Layer 7 of a small transformer language model trained on English Wikipedia (12 layers, counted from 0, width 64). Numbers have three digits each and are written without spaces.
Take only the direct path to the model's output, skipping the later layers: a vector added to the residual stream pushes a token's score in proportion to its dot product with that token's output vector.

Output vectors of the tokens that the questions are about. A number n stands for (n - 500) times 0.0042.
" 4": 400268641625516549486545380628585495510580392577394612549551546452466464554455425602517503766546481454410389350468512602462471339473528592389474519487463448482332452461500372590504487458520579
"/": 480468563265590461431569482436562581424483490488542534397659440655465456508397597546461645519435293567386514573407479418537483523485766579599445516584503514405577600473667488710469494366532346
"ies": 566593380250634491617571245618373607432474436578425427358536286420369458453458215529595404373431582302202518484703504402520302604318795401660435370724697597686243386488431511504637536596400492
"ner": 613312486455406574627626582652389481453701558446363367561435436493458421595508406171471635615580731613565654679537442421507489426474571324809377441766523747632556445674567406511621523432340617
"wa": 612475291660528638624347397517607524339552436343571560580334492434465452471334266572412551616465507760611488517571559531433306567668453542752641435601455482596431334505359664399522525514404712
"ate": 456332633470616394469503506436682413314705635487360286465438387637575372424496354612504362591461676463433599564641323217458285612553340544329578459515539719556407592594363703633576546450314355
"out": 344371742706556589699605613681372588392569706194516370289621421535620507441377402514371386637317598653304404563802423357315464387423695413677409452685772481186306624481728396620751506256556492
"ion": 541429701534488625753624434323709484303303567595656493397470641557536336614272352441421337440681537559336664490591391457581360442573481431659245387671437669656326363573291360686474538681467530
"aged": 590587601435514550567480069513446542539635394380496344692461517548450363398505319687400316361580708865434527325555282492438306368646554520383174358716587488544041596533425435303575638413466808
"ru": 322142519496472460433348489497529490503554575482617526530382493554466541441524421437437546453595689541509596636666487404393335542527284655569582467496630517532192555521406544077538550417489572
"mm": 331524518241452521577459404496346473563445562269514654531529497404292408432756728266628646630320405770490448578771452438571403563322432416666586610770508470578459423552491473375541528147446514
"io": 551442507411698632672468320542542616200624553753521606489374380684540524351567380496604356317633508426511460630614418429500666530463485555512195494690783430383343482637183715512587513743468680
"ne": 356496640387470433629568500447525405534518445272607425600353649431708533493420344367435694429583626592558555825587757341546348685542630475567492465381532558368524762590302570599588510414387577
"ified": 823379820606614630470607374535552450381329278529488283635376442411480336549563417557487215314581623776388455517678335432496567455560583519413461714969531432547120524570500618361576585863515595
"ated": 605464620265861462385469348437521513372764632349387311554454453583345277540474496552660301540258625664477522654757372227479356443629246625258302475787730659558419520584373485534511553513546524
",": 488562392436440473319357544515319531459397464534425452442404574624353611612391549479406433579424525392464534547320661522572463639492651643400490321441361497756677638476572462570434466515655477
" A": 359583513532498430519465503478583451625532439548509460470469432456496419537479416595504462485550498287416461283437496573575611526428447484467602541392417491410539523439459562482485474608581558
"ot": 454725655649594292378585465601309768442298630366631393462500383474616494308315568363449347652279579676576432666630435393452223438638444463582287581563668304467531490535303483511534491546494375
"aff": 545457779388592594468432351600497738664448466380546356432496492487532650510621514401552543668481659542565573395650647512259375553334554401497538517377589383626371500571452454402629614647449529
"i": 564477309633574333487324474561528621401618517582646552567379450563575459375329525547426486474534535449585569524561500559598491743462488484491486438648553543554655600545140481506428496787490400
"'": 525639287614409478459585466275662548442417479581262382424540342623382513377548423406400543417422486550555615716496613338563415674687556391444613494418449497467482657473683398566503469419567402
"ag": 551585548392409640446480353672540485437578677516639481704496428626540415514500312493458479277574492738672509355589385556303378397502471330597198268720533585415289436552332666687584554522403448
"to": 452489665556546530454395621443567356362469325477670626574356472592415661462417446497471358335629425426550311614671674270614483545456699428476370483482617359238440582537306497416503498359560429
"we": 529464411728479740335435417453547370319567423312612443630345500381544532292472435459435579448506656724304424399655516329493357516474426648517573449504714462443329227668557582581545503545463519
" (": 398483449393458503336449617585527464495458441425594445426529416592492365482525500533367610391482486274456444580317430646553467581623634612484497392545349540611544512531741371516390495497511382
"ix": 450344659402500455593544384592624554586404595451607392515540326241406475206570561312500542682737568633452420422709707556516405478511605593480404597830870570389396347538081558653540504598334561
"et": 416529471466633611396556572302247596264576398282479233479458432571435470249334492500433392418529718585426566291619433433534461324370596493673273446565610316734458643472445607577500500238348438
"ge": 511491771305290656462551330623400537496400500567577528526539545391410362375521246484473682519972597561467434521594337191516196598508508322580323563313357437358413552468500551416497506500513347
"est": 596562554727576336182411656790525590402369510440559279467437580398567486435381246657437449689463598515477491430790640427260485634453518465478398584570430600596515520377276526377620542474354438
"ra": 401458451198313450566376412481494530345503618652568480476504353377458681537447480563481545566427578433569620698688535485510333536446600595468662486382526446580460611493341681124489511467511515

Output weights of attention head 1. The head adds the sum of these rows, row i times number i of z. A number n stands for (n - 500) times 0.0074.
o0: 472349344624535366659338573348627251520377614665521408477479393331587419609334184703334571493541524536294516415483491234435464669745295430508384586396337516316324584542483425421524517620500555
o1: 622564379485614670742499310299544497345589570406461680294607727675526606531446426573559410277522589794529702184422472599729817601528453341626392467424448486387509586561638436353499416376233482
o2: 661475419670116562416547561419558532726455501731451538413613526293692578699474838627508641512472451747574621637321469668394491660722481655746639415767523513635474653446367440527595422492483549
o3: 618485513551519367511533247346534468564474554641599552377436605466402617480706475397744455692678659495549365378342685577340542449438449392600646611538459502738577433524122392196557579521659797
o4: 394523669393519452671373481629459774693578530629355465551599663393530360652734370422373525587288615769622417562358555604468688403512659349621235530351553411505488629553422169516431494650591595
o5: 384707711649559325401462259271591583676474496462445445431695572483617552566223490521498306628470459366480536497573242635554674383463491500427680584419560442391512560439409642587530388435504512
o6: 301586472544529517570619434333404475551513605228699394461415612365656460279388617515323646273536573503462440506205169412326368400441646368568218528542801536534673512543592325478418533386395377
o7: 584552575522377448450682553417472523351316193716645621564648477475470678396489474260476714560329754546428630298470624383227565578464523437549417872421576352580672511665636629642565424646367494
o8: 345578591473469603364676399585630541689544356592397503479424530292346357309751331574670412293549582393466708360314559546521583587495515512674531624841337501341542485388583349425520414584495364
o9: 469322733470628514344696341548433632379529335480729583431218421651473241446397494556316601468510496631561505278439507308634588505510358699707469408737569575420434560464144502446346478586561558
o10: 485502298208470376600509389480406579400300443685477434516516385446412470408592345403557656333636405232747595598452282784437569378486531432492420370505573538626555734585231879580513544743446369
o11: 574480506343528525549467240668455060588864638720448479474445626334426463619630576767349478540283398436434491556630601449432461469431823433543527481396588467476789383351487622445483517616453455
o12: 324614457330617397626520516442412699340715594602620470321734374555465629439575422403350640555501773388632323659325434752656280222655479660699444733676318304486570482319549555588682376268650602
o13: 832447386512519342683451576574439262544519334402428335601740460271541355358595346553501534729494622581545623633583440687822341468468437650564416568482585975500740673709563551544559365481482485
o14: 302480546325645501402561531356459684711482336657436644658641448560419667508208379506518381615352673556582674364373345360577179477385461552654531339564593381824184496416674641461503464563432512
o15: 448557832502389786639561325523423275387557389594697497514712438359171523613372432606334354493678404588479541444283423709408507598318431622559363603526360446439636449467436659733451640476519547
o16: 592694295591461514434490293397492342262478368507358431403581342353371363628504491427506503471330389548594423518561449345374590346614558658778190590274516409789421537359640430619323590584509622
o17: 325428492505599615726482562346457396346692311509295475406545269513511628717587509459586549217256365518315500493652579558401592360348647529326478588944750489528398618623361618341524436381466533
o18: 661634460370539343573483758596504413541481524204493441596563684561442357751547685597392270351482455461518370391645391648371509463556518530526587371670341565522564470403565552396553397763533593
o19: 451426255750559453490187482506497769639655654446707370653490336548298426554496589416425495562302450541445376280579597643378545480260237413684580473671489429536459534469432562491445462461363304
o20: 429510547378700533426501365804470542472576476709464376334540528617566585500479721749526707730546327751348487814486420366367590343588333203619616744596477438500652708698690524392390660590279483
o21: 409476663412407789547368673520404522658523410421580502601609551337560534464757713404460286444608360469450632501678254402574437434507545492837617654459327430451279581371330432493548444393213642
o22: 636364226462604376292276583257431685470701337493672442672463463488593711365576431450396302349524496645676461715499268458510830608575550694318392717482395447409679608540456402246346592568495620
o23: 442621480678626445369336271841549509580460372557515755559600440596508620531543502606401327225489561764640531432621507657524294423503457345388296493436497458671246529705427501599626351389588274
o24: 495452686575421732469427422602658548248714508414619457796403626643490463539369329676505648561515833416535630539615285515403552267696403487517718466512729377590400342650740309643715514536560478
o25: 482540248524573552522410589680658549449384199462686508161603508416461446627510629672419560701594633178303648640369428507633606425333541525517366558328561550603525428496532229286551336704507446
o26: 520729489216355522518494413471509710290415585628666305498556439509409347430439671587478389715747613797383593486570613384389339653516582750389397657674586426329390707283442500516464355504572344
o27: 064468509348564500474601359468618421600566395546712242645585360419425364684488686522679525358489676508562459566697498409450754649407513448578437411274487600457535694460577443242512511280526477
o28: 564450546071444503488435422524691530548588380336598666727425632505646593443449693292615702298576306390335510482371676615487448341582274569455429448398802590392392449370632480614431501527458707
o29: 399181407539611666298431511383603250370546446492304378492526548365577412464570676373416457656554490572519365336471361508380431400588550618221717466533365590586611563596550368506404423533385431
o30: 394388579482381548258333405209427559709425395446903515261517768471281532535547348484746706613427275679527373595663374549650343425536341555242542447735470458432534498393450600586576469712575341
o31: 556234421614323173673479583568386428446547596750444698528765468633491612318281584258508385480571254297736441490636396430516512508537275508589364578732472431501395519399626217387588452473583148

Each question shows a token from some text and the vector z that the head gathered there. A number n stands for (n - 500) times 0.01.

" in": 497483414342477612560505596550454606612555394390549479480589529374551620504449473463451470364416
Pushed up most: "out"

"pi": 485616631578636551465596532531645480731696674409495415340457266484469684570558541465543461364441
Which of these tokens does it push down most? "to"

"69": 339298543447513417418519369575633617540393621589514327502577346301595478454448492413383320548337
Which of these tokens does it push down most? "out"

"a": 468473717275702444429214476670583670322491551320373360392588557304642365460435354560430551593491
Which of these tokens does it push down most? "et"

" 3": 516423389450451541521547543701415574502548383418503557354565547392542625646494506450505509426317
Which three tokens does it push up most, strongest first? "we", "ated", "ate"

",": 486463535380545484498475560650536547491502438433423534467527533389608556526402482520410484474430
Which of these tokens does it push down most? "ion"

" L": 569505546367449676645567599761473612630575388375484521503536436456588500580501487549468505372487
Which of these tokens does it push down most? "aff"

"46": 325338490476487337496510392556549685503381645591530358541594341275618448420417495426340288558303
Which of these tokens does it push down most? "out"

"c": 474455468695401555490678522725486600493524387297484602391574577568517539425339611652524570444397
Pushed up most: "ix"

"5": 496442641413550606629488613727532632582479388327498414500463537484573601505452467517434623443478
Which of these tokens does it push down most? "ies"

" I": 581533535494488494530490616603513549502504465468473503472474529458635563506411462533447515385402
Which two tokens does it push up most, strongest first? "aged", "ified"

"y": 504444487220502552612514680620552635608504363471478386567531429357519591522611490526483504411361
Pushed up most: " ("

"79": 499326468451649616404505630747385670496493430470416521417521563410460661682512480444536617546546
Which two tokens does it push up most, strongest first? " 4", "ated"

" ": 490495538402494552560530550637471578498511427478477543503557499398597591488430510499414517440418
Which of these tokens does it push down most? "ge"

"A": 576461448318381544373563492475619506579526532243623463349394403435541298418610586548296306411529
Pushed up most: "'"

"e": 487424515506482506463518500682459587547526415474401571442531506412542545462481536501501546489393
Which two tokens does it push up most, strongest first? "ix", "ated"

"ne": 624417496487506607587524427646511524590708359330435460249397395574468444509448527505613527374288
Which two tokens does it push up most, strongest first? "ne", "ix"

".": 504463490436541523524500570648492544506528408448473526494487540408605560516406496514429494446419
Pushed up most: "ated"

"ville": 408528468598624542500473132405686413665641442435665549316593360461546397570593494205854527685419
Which of these tokens does it push down most? "ified"

"M": 205428599343701569408534562410508573449550721287410656443608559712258414192408518491590623602385
Pushed up most: "mm"

" China": 479474471411523534539496534633475559446506412486498498507530513390605578502489513477424448461422
Which of these tokens does it push down most? "mm"

"wa": 530483506445523520515442553618509516478506452445543525451536504423581586520465485427445486434393
Pushed up most: "aged"

" Lu": 691420400227468602386597422366370620331487554282545565380860222540550571650594194321192633861595
Which two tokens does it push up most, strongest first? "we", "est"

"59": 468453577333522472494478579637559575485481467410390528459553525373623569538404488504374447506431
Pushed up most: "i"

"N": 369433606134492618535568477619596686597429588437329527196327669344408337135428753426781302599513
Pushed up most: "/"

"en": 576466561344510649626554553738438491534664375450474538494573519457512644558465440601444478443386
Pushed up most: "out"

"s": 467552495421546479504479539593498592521493444468473527443518538420564589468465491494466468406403
Which two tokens does it push up most, strongest first? "io", "aged"

" b": 584328507453354384607652598575365412463359361445359730245490314668753564776550470568589582291422
Which of these tokens does it push down most? ","

" Ju": 518482513410523500595468555608478490496497451480440475519513504499549537528444498564423500446483
Pushed up most: "out"

" 0": 472456538377491473516462598613475619470448459453411492458551491438533614487432519470408432535372
Pushed up most: "ag"

" States": 431509468392502504466510514609513622510540366476476571485484515446602563518506541496443477397382
Which two tokens does it push up most, strongest first? "io", "ated"

" Nor": 477427477438521545492573482619461572522481405456480544440461514447537576471486548499460445476412
Pushed up most: "ot"

"ven": 656344530570487226469529534545376537418636449203443447367509752665537439547572561482489606526489
Which of these tokens does it push down most? "ag"

"n": 496405506361482493504460508603415478452596562455437484424524500478580575547452553417433466351474
Pushed up most: "ate"

"\n": 514478539362509498514483548601515594455466433435497522469564483406639580527457519527409492434416
Pushed up most: "i"

"fu": 525385566426492719595522424519551615774446262495632446466330473527550563527378481453549441473432
Which of these tokens does it push down most? "ru"

" N": 419024397585517759521489452503457549602240471597468583444621525625393547311355551401335723833315
Which of these tokens does it push down most? "ner"

"3": 552390607518757589606377349755460557677530275410451533412566708516563647570575542483557575509542
Which of these tokens does it push down most? "ies"

" H": 523534472378531460556536681613501547452519415456471608421550473407588543509439543500451513401388
Which of these tokens does it push down most? "ra"

"ge": 636467344387614572505558572740706514652527523634453280191438435411374471524623680527699503532422
Pushed up most: "ge"